Layer 2 of a small transformer language model trained on English Wikipedia (8 layers, counted from 0, width 128).
A neuron's activation on a vector x is squared ReLU(weights . x), where the dot is the dot product.

Input weights of the MLP neurons that the questions are about. A number n stands for n times 0.0012.
n19: -75 -7 -166 -291 -13 -106 -52 -144 -103 34 -91 327 158 118 -246 75 161 -54 159 -142 43 0 106 210 -17 -81 60 146 -7 -80 73 113 133 81 17 0 54 253 -93 80 -93 -111 -82 -104 -84 14 -130 -37 261 168 28 30 145 -67 119 20 -174 -190 -107 -12 94 236 59 53 -64 -123 -184 31 73 -268 -98 22 -20 -93 22 114 105 109 -167 -111 72 8 115 -366 -73 -276 69 -138 54 72 14 171 370 12 92 21 137 24 -150 -122 -213 136 -42 -174 -55 -160 183 25 -91 -130 4 98 45 125 129 18 -46 56 143 -207 -4 -64 54 40 128 32 14 -110
n47: -39 -6 -15 135 -217 -98 66 -141 277 181 -31 -84 15 0 -70 -83 -178 0 -230 51 -58 11 -53 51 161 -68 21 3 -104 163 -114 186 -43 20 -103 7 93 85 68 -233 -65 113 -87 -37 -42 146 -64 10 59 78 -79 158 61 -18 118 -4 45 -58 206 -384 91 -23 44 30 18 161 -3 21 -44 86 -22 -37 -37 -179 10 190 83 22 -19 -88 -71 160 44 4 -194 102 309 39 -92 -17 -167 -191 -70 33 117 91 226 108 222 -219 -112 182 -215 214 -26 97 236 131 95 -7 -95 -65 57 120 66 -113 38 228 -18 -123 -105 -37 -115 -134 -17 4 -128 -108
n54: 96 -217 -186 45 -218 119 17 -118 83 125 35 -79 -54 -101 61 -220 -80 162 221 -263 -203 43 4 69 239 191 39 19 -168 119 -11 87 -78 -4 116 -193 68 -46 -55 312 -57 -85 -21 117 -40 142 123 16 37 125 162 -24 -108 -193 -110 76 -217 -99 -40 -4 174 -4 -136 141 12 167 -27 -52 110 90 21 -19 88 93 -69 128 39 150 51 -70 88 222 100 -41 -23 -8 -68 120 -48 161 19 -57 32 273 53 -110 273 -113 72 184 -281 130 4 -260 148 132 82 130 -174 101 -49 -47 -156 245 67 -89 -82 306 -191 -235 363 204 142 117 201 169 67 33
n57: -66 -477 -160 127 -48 -72 86 129 344 -145 232 180 40 -289 49 -98 -87 88 -97 -301 84 -276 -191 204 178 -120 -166 -175 -89 62 227 12 129 133 264 -134 -79 83 -65 100 75 -46 -223 -5 169 -90 166 -132 -4 14 74 163 94 -31 -186 160 29 100 91 -199 -155 -172 -99 -61 41 247 201 118 -232 13 -11 57 32 4 -133 -13 -38 274 67 49 -100 251 -122 -40 33 -49 235 -17 -4 90 -66 -163 95 -9 -19 0 60 215 249 -135 64 64 297 -12 -85 165 -115 36 86 21 22 182 52 338 -61 8 330 -93 86 62 -76 54 -93 -256 4 -60 -73 -81
n93: 32 -15 0 225 -167 69 -57 -9 387 29 36 177 48 -106 87 98 63 -229 -130 -307 335 -175 -36 -175 93 18 -275 -86 -127 -92 -111 147 51 -151 -106 -120 143 44 138 -192 -199 97 -47 -75 199 -133 31 45 -220 144 27 41 90 21 24 13 121 156 21 -122 -83 -31 182 136 48 166 32 0 -12 -12 -33 43 183 -8 -16 52 -196 -183 15 -125 101 -39 91 60 -128 91 -155 -347 138 -239 -20 -47 -124 26 243 -4 131 -330 84 125 -114 120 170 74 267 -118 -115 43 -4 -77 -86 319 14 -256 -86 101 127 9 -191 15 -78 26 13 158 21 -22 -140 -450
n98: -185 147 -56 -74 -192 155 -260 -60 42 101 -156 181 240 -69 14 83 125 -52 -25 -109 142 -249 166 -90 -122 74 235 -96 -65 -14 216 -18 203 3 77 -26 336 -57 -414 -27 -56 -32 -208 -104 -70 -31 20 50 -76 -154 -106 22 -139 72 0 77 -71 14 -11 27 -25 -20 152 44 130 -157 -39 -59 242 75 91 10 92 -89 201 -87 43 -30 -168 27 8 -35 126 -57 130 91 -108 48 -48 102 -104 64 -156 206 174 54 -13 89 -74 7 43 163 -8 -17 -11 -279 22 44 -120 79 84 -32 203 85 -169 -28 104 75 -264 -259 109 -23 -34 62 -36 167 -110 44
n109: -401 -89 -107 86 -14 -137 -133 4 44 21 60 328 -4 -371 -81 0 103 39 240 -286 -87 -367 -169 4 -104 36 -268 -28 -322 74 -117 -85 153 91 -170 -31 124 86 -163 -116 -165 0 -132 -31 76 116 -181 -88 44 -9 -73 181 46 110 85 22 294 12 -180 13 203 5 133 71 -111 -24 -107 39 61 42 -113 44 -18 -21 143 84 -8 126 12 -190 -18 31 -182 -163 -155 -35 24 -184 -13 -194 -72 -17 173 141 131 -66 415 283 263 94 76 -42 -80 36 -272 91 -201 150 156 4 -26 18 -125 257 84 194 245 -265 195 -46 126 -98 87 -22 122 -5 -41 4
n111: -88 -101 -37 125 376 17 60 -184 -8 147 100 -117 171 -79 87 26 216 -90 -15 -51 16 -145 -25 -82 13 171 -83 7 177 -85 0 -102 157 -150 -24 -213 181 -59 45 -64 -43 -30 75 -32 69 -238 114 -237 -28 52 123 95 116 -59 15 227 -108 206 296 104 201 -189 -48 -36 40 310 111 116 -37 60 -3 191 -128 49 59 103 101 106 3 8 -133 149 196 166 -173 218 47 -46 -69 -178 -76 199 38 -80 308 84 120 36 77 -238 -32 -68 -25 -207 213 -37 -135 118 198 112 95 136 -166 130 -32 -52 -37 -104 -108 31 130 -76 94 210 110 41 -14 160
n132: -125 0 165 43 -144 76 194 148 -83 -165 -50 -135 -205 -75 -90 -75 46 -170 122 -109 228 -123 -61 27 228 -150 -112 -118 -26 102 -70 -163 133 215 -69 90 149 212 182 -163 -12 -26 106 -84 163 118 -36 -67 150 -56 61 271 0 -176 116 149 -92 -95 72 -207 264 16 28 -43 28 224 4 73 62 -37 -30 61 235 -174 -44 71 7 128 -24 221 24 24 175 -224 -51 94 25 -202 -310 248 -32 -4 60 -8 71 45 -137 176 -4 72 168 113 25 92 -145 -182 -93 14 -174 104 -20 8 -58 -100 25 210 260 -125 127 71 100 -96 -66 -144 56 -113 -284 -67
n139: -247 -32 30 76 -141 62 -83 16 -128 222 -22 109 -172 -63 30 183 99 -52 -42 -87 -12 -47 187 97 163 -194 -23 256 -19 -4 76 -49 73 59 -119 -130 80 65 -253 269 44 146 208 -108 24 26 -38 -124 172 112 63 -204 -90 0 -271 -113 -81 49 -4 103 -59 17 -209 166 29 207 -191 87 125 158 206 67 33 -85 209 135 54 -161 -76 41 4 -100 140 -4 4 -29 117 28 211 239 108 -36 283 -156 218 152 -55 -83 -97 127 -263 196 -289 -140 -82 -189 -78 -188 59 23 8 -43 -215 -83 197 -46 -245 233 140 -127 174 58 101 67 -23 4 -10 88
n210: 15 -204 111 237 -102 -55 -143 7 66 69 191 104 120 20 -83 0 -74 39 -24 232 46 -117 177 183 -62 191 31 -66 -52 7 264 174 -47 98 169 4 191 -3 -4 -272 -25 -133 -29 111 -14 -26 -64 -145 -33 -18 0 28 148 137 -70 -297 41 71 310 44 -35 4 -219 -236 -51 50 153 74 -127 -79 34 10 301 -113 155 116 -120 4 -32 -105 -44 -7 73 123 94 -178 10 18 237 -24 99 64 108 -22 251 -87 12 -252 -37 130 44 -129 -70 -95 -11 -140 -3 -160 -143 79 -47 -91 8 -54 46 119 31 -75 59 -22 89 -59 -11 -148 101 -74 0 -127
n215: 44 -84 -9 -230 -81 -209 -109 82 193 47 -4 -71 -83 75 -141 340 -48 -151 -70 -66 -131 65 -138 279 -107 248 170 -132 -87 -131 111 19 107 -41 18 37 142 -77 90 -122 -61 -12 50 80 88 -79 227 -55 175 -143 -202 123 374 -108 61 -42 -4 81 12 8 56 -56 37 -60 168 69 334 -16 145 -423 287 -19 159 -16 42 54 -142 131 -99 -54 80 -182 -134 62 100 87 61 -314 16 270 -136 106 48 229 -49 -52 0 123 -85 -109 97 8 111 -67 83 -67 99 250 143 43 125 95 -257 75 -19 -62 148 -9 151 -193 198 -105 -82 -42 -4 -34 -111 -86
n261: -179 -168 75 -68 -282 -24 -13 -22 9 122 56 -8 134 -76 33 -127 129 -153 84 -293 101 -148 -134 -31 191 0 106 -169 -169 -58 272 -160 158 132 -141 111 48 215 -23 -184 -13 -4 -133 -357 227 0 -146 34 -98 -63 289 -77 102 -40 302 59 50 58 194 -238 98 69 241 -52 117 -8 100 121 -29 -243 57 324 314 125 -37 -22 -261 22 -133 156 81 27 58 -40 82 -111 127 -52 30 89 -150 48 136 134 213 102 30 5 23 -73 176 161 -114 108 27 42 -38 -28 51 147 31 356 -28 118 -61 54 42 -340 76 199 -127 -94 -144 -222 -183 -200 119 -335
n285: -52 15 -170 115 -144 49 -153 -105 -28 -131 -22 -114 -127 -99 -39 158 86 -24 63 139 -114 147 176 206 -182 141 0 77 -64 108 50 -62 164 0 -59 -32 -7 -39 -7 103 -28 79 109 -21 -129 -131 -323 -74 14 -71 -15 34 -59 63 68 97 30 -154 75 110 24 124 67 79 128 52 211 34 367 -143 -57 -61 -36 153 -72 -56 190 -21 -258 131 82 140 156 116 -137 -60 -55 0 -116 57 -39 -153 -61 -49 -97 -6 138 -47 -69 153 14 17 -75 -178 -207 -123 64 130 91 60 -39 22 159 -251 35 -99 130 -146 -252 -73 -79 -132 35 93 -71 133 -172 3
n288: -10 109 -425 36 67 -352 -134 33 77 113 -15 241 62 -22 205 104 78 84 -72 248 178 139 -109 -80 97 108 -163 52 -81 4 72 -35 0 -90 -100 85 139 115 5 -274 -178 9 303 159 -23 -82 -34 -135 348 -48 142 -155 -115 -99 -197 39 67 -251 -9 120 -91 39 -110 -154 48 -118 -71 443 -9 -184 -81 212 -149 76 102 -100 -158 -188 -4 -186 299 164 72 -81 -155 -57 61 -148 111 -77 -61 -295 18 -129 -91 287 48 242 -24 -249 97 -5 -56 -158 -142 -278 144 -13 -100 18 -38 297 329 -30 -276 -27 175 343 -110 -86 -197 -101 108 111 -168 58 -299 -150
n303: -256 -80 -217 0 34 -26 -128 12 -64 53 0 42 36 -79 193 45 81 -66 108 42 117 78 -140 -55 17 -90 -188 4 94 129 -18 -66 16 -64 233 -47 73 -74 -20 -124 -58 -26 114 -153 -76 -191 29 -173 28 -169 -160 27 -33 -99 270 36 -33 -22 -46 -80 159 -205 -163 -18 -148 87 -78 62 285 -262 -213 -76 -76 -201 114 -36 -105 51 -105 -40 109 -101 156 -71 -191 -67 15 -185 100 19 -33 133 87 -24 -185 130 -62 16 212 -165 182 -57 89 164 -40 -191 71 96 -251 220 -32 -74 -104 278 -47 -115 -46 -87 32 -253 -55 -297 230 73 -23 41 -392 -82
n328: -22 68 -218 -22 303 -101 -111 -77 169 4 142 -19 -53 -96 -138 -27 127 -192 111 39 116 -195 21 206 31 105 85 -15 -306 -23 -33 -19 -12 66 262 -235 274 42 -172 -177 -208 -15 -146 174 -165 -137 277 50 37 223 51 -31 316 -53 120 79 27 -53 40 45 20 4 37 -165 123 -79 34 -99 86 50 157 -19 58 -226 8 155 -12 197 -50 -355 -108 332 -99 -118 -4 285 26 -44 -119 -35 -74 -52 106 -102 87 -40 -151 87 75 -138 303 27 17 29 -114 73 -23 209 -94 54 -78 136 -47 87 15 134 34 -31 -66 -288 -4 169 80 -29 -86 -79 114 154
n329: 99 138 85 73 347 192 -99 -53 -63 -272 99 -56 -85 -178 21 17 43 -308 25 262 -172 -224 98 102 -226 226 -204 -41 -238 21 -32 198 133 -137 59 -294 100 -67 23 77 -22 189 -196 155 108 -106 55 -157 76 68 -116 -56 291 -22 53 -64 139 170 -82 149 13 148 -251 -48 -5 148 -33 -17 -103 -101 -145 8 276 67 -191 27 127 -35 -99 206 45 218 72 116 -71 161 -53 30 196 -167 -143 -159 21 -63 -67 -194 40 -191 138 -139 118 -128 -148 169 228 -21 21 -28 -129 186 -184 -242 291 -143 171 -176 188 -201 -126 131 71 -5 -290 -14 124 -192 -203 -189
n340: -192 210 -146 63 221 -70 86 -172 39 -48 -16 299 4 -214 64 96 -79 129 -196 -160 133 -137 -64 42 29 -175 -77 21 -117 11 103 -146 38 135 306 211 -102 93 -40 265 4 -62 165 -126 253 98 36 -158 -62 35 239 -96 190 -73 64 -114 87 -215 0 -12 -30 152 89 -63 62 -60 163 225 39 -310 43 4 -35 -167 -83 108 40 -69 -55 23 161 43 179 -85 -25 -97 -46 -38 -98 140 -123 0 -63 62 41 -134 35 276 -131 -67 106 -177 -95 66 -135 58 29 -24 -89 98 43 113 -8 271 91 184 77 131 -117 -127 16 -51 -106 -55 4 -158 -162 52
n345: 64 -3 -112 -77 -107 34 -54 92 57 227 -101 -177 -21 -87 -26 85 155 178 60 -15 -224 26 -15 183 -84 77 101 35 71 43 186 -20 -141 58 147 -11 3 -66 4 180 -28 -90 -156 -293 -48 -10 88 -128 135 -40 40 72 -45 -198 180 40 33 139 -52 -32 54 114 -218 183 83 131 73 -86 -85 -60 49 -45 133 144 132 60 10 91 22 -121 130 -76 183 -103 86 217 26 104 48 14 -75 161 130 -4 -38 35 80 -232 -70 -41 14 20 11 109 25 235 24 361 38 -7 132 -89 26 11 220 -13 127 222 -172 6 19 209 -98 138 37 -55 50 198
n353: 121 138 -16 -237 115 74 -305 -129 12 102 -145 47 -69 125 -56 -98 -256 237 40 53 0 28 -40 193 -160 -55 -4 187 -62 4 217 -18 -64 -14 13 4 0 -64 20 27 -41 270 -110 -152 133 101 -16 -11 138 43 -59 40 437 -53 148 70 165 188 37 -100 209 51 -38 -52 66 -35 -36 267 35 61 147 63 197 -97 -92 15 65 -15 44 -73 -8 58 239 107 28 96 130 137 71 -47 -10 56 66 -288 -53 -166 -133 23 -20 -107 160 -157 -114 -76 -214 58 109 69 -106 58 23 -275 -60 114 90 39 165 33 -131 -102 69 -8 -248 -19 -73 -262 178 89
n409: 81 -138 -56 -34 125 19 32 -84 181 -106 -76 -226 -148 -191 185 64 -135 -4 -265 -181 269 -177 288 80 149 92 -187 174 98 37 314 50 333 -80 126 -71 105 -37 157 -59 -62 -8 80 -45 43 -138 32 42 -117 -36 -9 -223 -113 107 -132 -238 -17 -203 152 27 51 -176 49 -113 5 127 59 -78 285 -304 31 363 45 -110 191 -205 -123 322 67 126 86 232 68 -353 0 -201 53 9 26 162 -94 9 9 94 176 95 -141 196 18 208 -41 133 24 -105 67 -51 89 245 -17 270 -63 -51 94 -81 24 8 85 10 176 -27 -152 91 0 32 158 -302 -125 145
n455: -115 37 -41 -13 4 -33 -121 -287 -12 -81 78 22 -54 46 -235 15 -132 69 66 58 -118 113 -4 65 -158 -120 -22 116 66 191 -203 -89 -8 -31 -75 46 26 72 -136 86 -27 -244 -93 47 -101 67 187 11 -19 -275 48 -156 -207 -58 -189 -99 -22 -32 86 -63 -74 -20 -85 -35 102 299 206 248 57 -187 66 282 129 -88 -255 -108 51 -187 164 124 -55 -16 78 -19 -94 19 189 -30 68 163 -120 -107 145 -101 66 93 -143 63 207 4 16 -78 -46 38 46 -161 176 -80 -282 208 -43 -153 77 -70 25 -98 163 -186 277 -140 181 27 69 -51 15 -151 -108 94
n486: 5 -39 -80 -19 48 -205 -90 -101 -27 21 253 -102 -286 -97 82 -17 86 -57 142 24 -118 0 120 -114 -19 37 -30 157 -144 -149 79 127 -216 -56 -90 -168 -82 211 0 -166 -18 -13 27 -77 -129 -311 78 -237 317 -302 83 -128 -205 160 33 32 21 78 130 40 -43 97 54 -148 27 110 29 112 12 -185 95 -65 -108 -13 277 155 -160 -44 -63 -303 -149 63 -238 165 0 -9 -25 -225 65 128 -207 -403 -73 -143 9 276 -175 150 18 198 -295 -187 -209 20 355 122 144 -60 -30 -147 -107 -153 -163 -165 -20 129 -28 195 -36 138 -9 72 -136 23 294 -100 -47 -220
n496: -214 172 86 -53 -88 186 -115 13 16 -75 -10 131 131 -62 -84 280 -270 189 12 -17 96 24 -61 -119 -95 -3 -130 41 9 88 -84 -84 -123 -6 -72 -78 67 140 0 56 61 147 130 -176 192 56 -182 -16 -36 -136 -206 -156 -202 68 -99 -70 -80 -24 10 36 53 24 -3 -41 -43 -33 67 41 108 -126 -89 57 -119 111 -6 -10 53 -97 84 69 265 -80 69 69 -127 -157 87 -105 6 -221 -66 -45 -63 147 76 58 7 20 191 -177 60 100 -220 -53 -127 -12 -99 -91 100 -34 52 -78 -181 7 -119 -76 -206 57 7 -23 7 -63 -112 50 87 37 30 -85
n502: 79 -132 -4 131 -161 299 13 82 38 -162 4 -139 96 -15 34 75 89 156 -86 115 70 -356 -121 70 282 214 -321 -64 162 155 -96 -223 -41 183 256 -66 -146 201 163 67 119 94 149 80 -44 106 -116 -91 38 110 198 76 -70 37 65 -68 102 62 97 -80 251 207 13 150 63 0 -51 -57 73 -75 -124 19 21 157 359 -108 -75 123 -59 179 25 106 231 33 -112 71 176 -129 -12 80 -160 111 -16 301 257 -18 121 208 124 -77 25 -12 258 45 25 -8 -67 -22 -156 12 133 0 -52 66 45 -78 9 259 143 -14 102 67 61 -157 314 -247 -87 -75
n507: -314 58 -153 -96 62 138 94 -31 94 -46 312 -169 -93 -12 61 -4 -163 -96 -199 19 361 -166 -253 -109 123 -32 -236 -84 67 45 -4 -118 57 238 -31 106 -56 21 41 -31 -130 8 247 -18 -89 -337 -55 -243 111 -264 -14 -47 -37 -172 -73 -176 -12 -172 343 -54 51 46 124 -64 -4 73 120 73 20 42 -49 0 22 25 -4 -128 -172 17 -179 279 341 -81 -89 -212 -103 31 118 -94 142 144 -24 -87 -4 240 -150 -12 144 320 323 -17 45 17 -47 20 -79 58 88 -139 34 17 -128 -258 83 -103 -88 -91 42 -111 218 -11 -23 72 -417 193 106 -244 -247 127

Each question shows a token from some text and the vector x that enters the MLP there. A number n stands for n times 0.017.

"m": 147 10 44 -62 -65 -115 86 34 84 119 -23 59 -13 116 97 -10 1 17 107 72 -45 62 -130 -155 -57 36 27 -83 17 -17 -102 45 -32 50 -15 85 -67 -115 35 -52 119 -7 37 71 77 1 -156 -28 105 -84 -11 -55 22 59 -22 13 -82 -9 -57 -10 -62 15 -25 -13 -49 -32 2 -24 19 -40 -2 18 -24 -25 -65 -34 70 -4 69 -17 -27 8 17 -2 119 29 -11 -6 -58 81 14 -24 -93 17 14 -2 -59 -3 -26 37 -32 -8 -74 9 14 -69 11 -96 45 -102 57 29 27 -57 -23 44 -59 4 74 43 -49 -28 -25 4 -41 13 -9 47
The two highest activations, in order: n288, n486

"ar": 38 120 -19 -110 42 -85 32 -73 11 46 -89 52 9 111 66 33 -9 -17 24 20 -9 69 33 -13 -16 -75 -1 -61 0 -134 98 108 4 -74 -49 32 35 -50 37 73 11 39 56 -6 -72 -131 -28 42 -83 -25 74 15 52 4 88 -29 16 -16 36 16 -18 61 29 -24 -58 -74 -34 13 -47 57 -66 -47 -102 4 -133 -49 33 17 9 25 -105 -54 -17 56 108 15 56 54 -86 -12 0 7 -37 70 -90 13 -46 36 9 -105 128 -47 -61 -15 -21 9 -166 -104 -107 6 50 44 37 -39 9 42 -10 -7 -39 7 5 -14 -10 -11 9 -114 84 7
Which neuron fires most, and how strongly? n353, at about 9

"all": 95 86 99 1 -16 24 49 -28 -12 26 -68 -93 -25 -92 7 44 -19 -17 23 -9 -23 20 -8 2 -61 -108 28 -101 79 18 -1 73 -33 -47 -16 62 -61 -96 123 24 59 59 -18 39 -19 -31 -110 13 -93 11 12 -10 20 130 9 80 -113 13 -41 140 -75 -11 -42 -5 -40 23 62 -15 -3 23 95 -110 -143 -29 9 -127 71 61 -21 -37 -38 -69 56 10 -11 52 30 63 28 -17 85 39 27 -7 83 -42 -22 -26 -90 45 2 18 3 -68 52 -44 42 -1 56 -6 47 -55 -13 -35 -77 28 -130 -42 -9 42 -78 54 -1 103 -96 80 29 78
The neuron with the highest activation: n285

" appear": 72 78 118 -90 94 6 7 14 -43 64 -37 25 5 60 33 -29 13 35 83 -54 65 -84 88 -8 35 6 -47 18 -29 13 -78 114 38 -47 -50 92 -117 -71 86 -40 -69 5 5 87 -67 -26 -29 59 -76 5 57 -22 -71 -26 23 -18 -75 -9 -31 13 -103 -106 -36 78 -68 -34 -34 -26 112 -25 61 -2 -65 -13 13 -53 77 69 98 21 -63 -18 -16 -2 15 -60 -13 -14 -50 58 14 13 -95 41 -20 29 -29 -61 64 99 -90 3 107 76 172 -69 26 -10 -55 -45 30 1 82 -49 27 -132 -55 -25 -55 82 -20 -28 60 13 47 35 41 33
Which neuron fires most, and how strongly? n409, at about 7.8

"ew": 14 -17 -13 18 95 -19 32 92 47 41 -46 84 70 30 42 -1 -39 164 -49 43 -14 35 70 -48 -72 -54 -26 -24 86 -80 -55 0 54 -90 -57 26 -43 -74 -40 70 28 -61 21 100 -10 -64 46 84 71 -3 53 19 -64 16 19 15 -18 -38 -27 30 -202 71 -76 3 52 -32 -15 52 -9 15 29 139 -32 -40 -5 -24 3 -48 98 -5 -48 -11 -88 6 28 -17 13 -29 -34 -30 79 23 -56 -5 45 -37 74 73 -58 52 -2 -9 94 24 44 8 48 34 -41 53 -58 19 -45 25 40 -8 -188 43 49 86 26 64 98 92 -136 48 68 -21
Which neuron fires most, and how strongly? n288, at about 5.4

" as": 32 -39 68 -69 42 110 24 -32 61 6 -55 -26 -2 24 -19 25 -64 -187 -6 -31 12 -85 15 22 -98 11 -6 0 35 -53 -29 5 41 -169 -9 112 -80 48 -18 17 -11 26 -102 41 97 -81 -42 88 7 -19 25 90 52 16 5 49 -7 -20 -100 14 -123 54 -56 56 -24 -14 -17 -101 -121 3 32 36 -68 -26 85 1 88 -7 23 -39 -104 28 -93 17 95 41 -65 91 -40 22 90 19 -46 28 51 -55 18 -74 -39 26 14 -19 -23 110 -50 -61 16 -78 2 14 69 -35 -46 -11 27 -103 93 1 -39 52 0 -55 49 8 -38 40 122 27
The neuron with the highest activation: n329

" un": -65 97 128 -47 51 21 28 61 -19 -24 -63 72 67 -22 10 -41 -5 -72 28 -15 35 -2 -9 12 69 -21 -58 112 43 47 -3 -47 -85 -5 -84 109 28 -58 -56 -90 70 5 -25 -24 -85 -104 20 100 28 16 13 -66 40 5 -34 31 9 -57 51 16 -107 60 78 58 -47 -32 -64 13 33 128 31 26 3 -11 21 43 78 -43 31 47 -80 -18 -83 -6 59 119 -24 62 9 9 -57 2 -48 -78 -113 -109 -49 -12 11 -78 43 -29 118 45 83 -10 -38 79 -28 -162 96 104 -32 -24 41 -11 -54 -7 -18 24 -43 -59 47 7 -100 26 6 -90
The neuron with the highest activation: n93

" 2015": 53 27 69 -46 10 66 27 73 31 -16 -44 -43 -53 18 58 1 -39 27 -35 -26 -39 120 20 -43 -18 -39 -23 53 122 -10 -11 65 -92 -52 86 53 -29 -37 117 -60 30 -49 53 63 29 7 68 29 72 -79 37 32 -59 -80 43 62 -95 -32 -101 42 6 -26 24 72 -46 -24 27 -31 6 32 26 -124 27 -133 -13 17 13 -8 -27 -25 -185 -27 -133 64 79 31 -70 24 -58 -127 155 -11 -26 -69 -35 -39 -50 -15 79 -60 54 -39 -9 12 -27 -57 15 3 -9 88 7 7 -30 109 4 -48 -70 -8 146 59 -59 -53 -2 -40 -48 18 -6 -30
The neuron with the highest activation: n303

" Her": 27 -49 85 10 -27 14 -8 -30 51 131 -130 28 40 34 29 38 -41 -34 -48 91 -7 -5 12 -1 -57 146 80 -58 58 81 49 35 21 -3 -3 116 -16 -118 44 -48 36 -62 23 48 0 -59 -41 -44 18 49 69 116 -7 21 7 -17 10 77 40 78 -15 16 85 -113 -11 -79 30 10 7 50 -56 47 1 36 -95 -74 7 36 -24 -55 -84 16 -10 20 84 -49 18 4 -46 102 8 40 56 11 -29 -78 11 -51 -53 -62 5 35 16 -18 73 -92 -42 -12 -18 16 -50 8 -26 22 -42 -49 -111 32 95 -44 -41 -123 7 -25 -168 45 195 -7
Which neuron fires most, and how strongly? n210, at about 11

"tain": 52 -26 102 -131 -76 -26 21 -40 -40 -4 23 28 70 -14 -26 35 -3 8 13 -48 61 71 79 -31 -79 -86 43 8 40 30 63 75 13 -12 -89 121 -87 -99 29 -105 40 52 79 94 7 -36 -23 115 61 -61 -20 75 -56 49 -93 -40 -10 42 -100 -63 -34 -75 53 52 -79 -48 -9 49 -17 -44 -57 24 -30 9 13 -84 25 -21 -26 2 59 17 35 -71 144 60 -3 75 -18 13 140 26 -93 47 -44 -49 -41 53 12 28 43 -30 -4 -45 1 -9 -74 -88 8 6 -46 -59 10 21 7 -20 -1 85 66 79 -3 -66 -144 58 -116 25 36 96
The neuron with the highest activation: n507

"el": -69 60 48 -77 -57 7 -5 108 0 37 -4 -5 86 34 74 10 -34 -8 70 -6 -89 27 -58 43 -19 22 41 -47 -68 36 -37 5 -95 -53 89 53 -162 -117 -69 36 90 -91 60 35 -30 74 35 -34 -150 -17 73 55 -38 76 -6 115 57 53 -15 -10 -48 4 41 -55 36 -54 -74 -115 69 119 26 -80 -74 -28 -86 -18 26 34 48 -31 48 -21 34 4 26 -5 -84 -3 -4 49 -30 -54 2 61 -37 -44 -54 -4 35 -40 -7 11 84 -15 -2 36 -59 -99 -60 -47 27 37 -94 42 -1 44 32 -57 -19 120 -67 19 99 -90 -54 -69 89 38
The neuron with the highest activation: n57

"ight": 60 -26 13 -59 -43 -3 1 88 -23 41 -46 22 9 -44 35 -90 75 -15 -12 91 -4 -38 -85 -35 54 -28 9 -108 27 94 37 29 -37 -18 -50 124 -70 -143 3 -99 23 -64 -52 -3 -93 64 -59 84 16 43 -31 -30 -99 -21 -86 71 2 -35 67 6 -97 14 97 9 -27 -54 46 -29 89 -36 -93 58 5 -32 13 -8 69 10 -28 17 -62 43 -12 -30 77 -65 18 23 -100 -14 61 89 -61 -25 -44 38 -52 2 -57 -58 29 -2 15 -71 15 -39 10 -17 -3 -122 65 22 15 -75 -11 -102 -98 65 24 48 -43 -17 -58 112 -192 -84 -10 80
The neuron with the highest activation: n288

"–201": -17 98 78 -37 -50 -16 -33 44 59 -11 -106 -25 -57 65 48 -33 39 -13 -36 31 32 70 33 61 61 -66 -53 -9 17 -15 0 22 -61 -105 10 153 -78 24 169 -18 -59 -72 49 40 94 -61 -59 -27 -13 -9 113 -9 42 -117 94 12 -86 42 44 125 -10 -37 114 -23 0 -59 -20 -38 -89 -17 -40 -39 84 -133 19 -20 -8 74 -15 40 -57 22 -75 5 12 13 -58 -53 12 -60 78 75 22 98 -103 -41 27 -5 8 20 50 -3 41 28 -42 22 -80 -49 32 54 23 -10 -9 12 -7 -35 2 -48 103 28 -71 9 40 9 49 110 110 101
Which three neurons fire most, strongest first? n132, n507, n215

"us": 43 -69 75 31 20 133 69 2 -34 -5 -57 -3 50 52 21 90 -19 32 -58 39 -47 -97 -4 -13 -34 30 62 -26 60 40 6 28 -32 -30 65 104 -58 6 50 125 62 -25 -53 52 3 -41 -42 96 -43 93 79 1 -50 19 -75 -14 63 -7 81 36 -63 -1 96 20 -143 -41 -16 29 -23 37 -58 10 -27 -10 47 -14 227 51 51 73 -74 -46 -100 -21 38 -19 16 -27 -84 -5 17 -36 37 70 1 -28 92 12 54 -42 66 98 60 0 28 -5 -47 -5 -52 -93 130 24 8 -63 -33 -41 -68 102 133 15 21 52 -7 -31 -80 36 -35 -4
The neuron with the highest activation: n502

" \"": -20 126 -7 -74 55 13 11 114 -14 -37 -25 -2 -108 -28 -91 -41 -1 -120 28 18 23 -104 17 29 17 -32 38 93 21 60 -36 60 12 -138 -43 115 -27 -34 -49 -20 39 3 -27 68 -105 -34 -83 12 -39 18 -26 13 -16 -7 57 25 10 11 -78 34 -14 -62 13 -100 -19 85 36 -97 20 174 92 13 -44 -51 -38 48 16 47 22 51 -116 35 33 -28 65 61 -37 -28 -34 -82 -8 36 46 -78 -48 -115 65 43 -66 -90 -19 -55 44 28 -45 31 -26 13 5 -63 -40 53 46 -12 73 15 -127 6 20 -13 -34 12 -32 47 -39 133 148 7
The neuron with the highest activation: n328

"av": 40 -7 -37 -46 23 19 -27 21 39 46 -34 110 -26 81 10 21 44 41 -93 -31 -155 90 -86 15 -61 -48 -21 -86 -69 -76 53 -30 13 13 36 55 -86 -74 9 -60 73 0 -26 -95 27 -98 -10 -61 -68 -126 -14 33 -31 13 -53 118 -38 -16 3 -28 32 -46 37 6 -145 -53 67 -11 11 49 -77 -67 -83 46 -140 -14 37 -24 6 18 -117 27 -61 77 29 7 39 -25 -16 -24 -62 -62 -21 66 -74 -20 23 -38 -6 60 25 -21 -11 10 -12 5 31 -1 -45 89 86 68 -104 21 -56 5 -51 62 60 24 -70 -173 11 138 -19 -21 -28 -57
Which three neurons fire most, strongest first? n303, n215, n57

" out": 27 -17 20 -10 -14 24 33 38 -48 29 62 36 5 -20 -42 -47 -30 -65 57 42 52 39 -120 10 22 -38 49 15 56 -14 -15 20 -95 -46 -18 32 -41 -115 -38 47 -2 3 -56 39 -3 -52 -41 39 -16 53 71 44 -63 30 -46 47 30 93 -30 27 -178 18 108 96 -13 -63 40 -32 -22 109 -18 135 -112 -133 18 -61 162 -3 52 -50 8 37 94 49 42 60 -38 111 29 -9 11 66 54 -10 24 10 -1 50 16 54 -61 -84 105 72 57 -14 54 -3 26 -22 43 9 -12 -46 79 -64 -84 -38 -58 -55 29 -29 -73 101 -126 -7 124 22
The neuron with the highest activation: n111

" at": 18 -111 -1 -136 37 -3 121 61 15 -15 -16 -20 -24 -28 20 -55 -2 -19 -82 -57 -94 -36 -13 11 -36 -78 -49 -8 112 1 5 -92 69 36 -61 110 -83 -74 -96 -15 2 -33 -100 -1 -120 24 43 -7 68 11 27 27 -16 -84 -53 -48 18 74 8 47 -17 -56 -87 15 55 -25 -12 -32 -67 100 14 -55 -52 2 -38 -33 140 -9 -67 -55 -32 9 -34 14 85 -35 44 66 -14 15 -1 -32 -77 -15 94 -148 -62 22 -62 -54 43 -15 1 48 -77 -39 54 -17 -28 -34 103 -25 -19 31 -82 4 27 -117 12 18 32 -11 -68 -28 -196 40 71 11
Which neuron fires most, and how strongly? n57, at about 10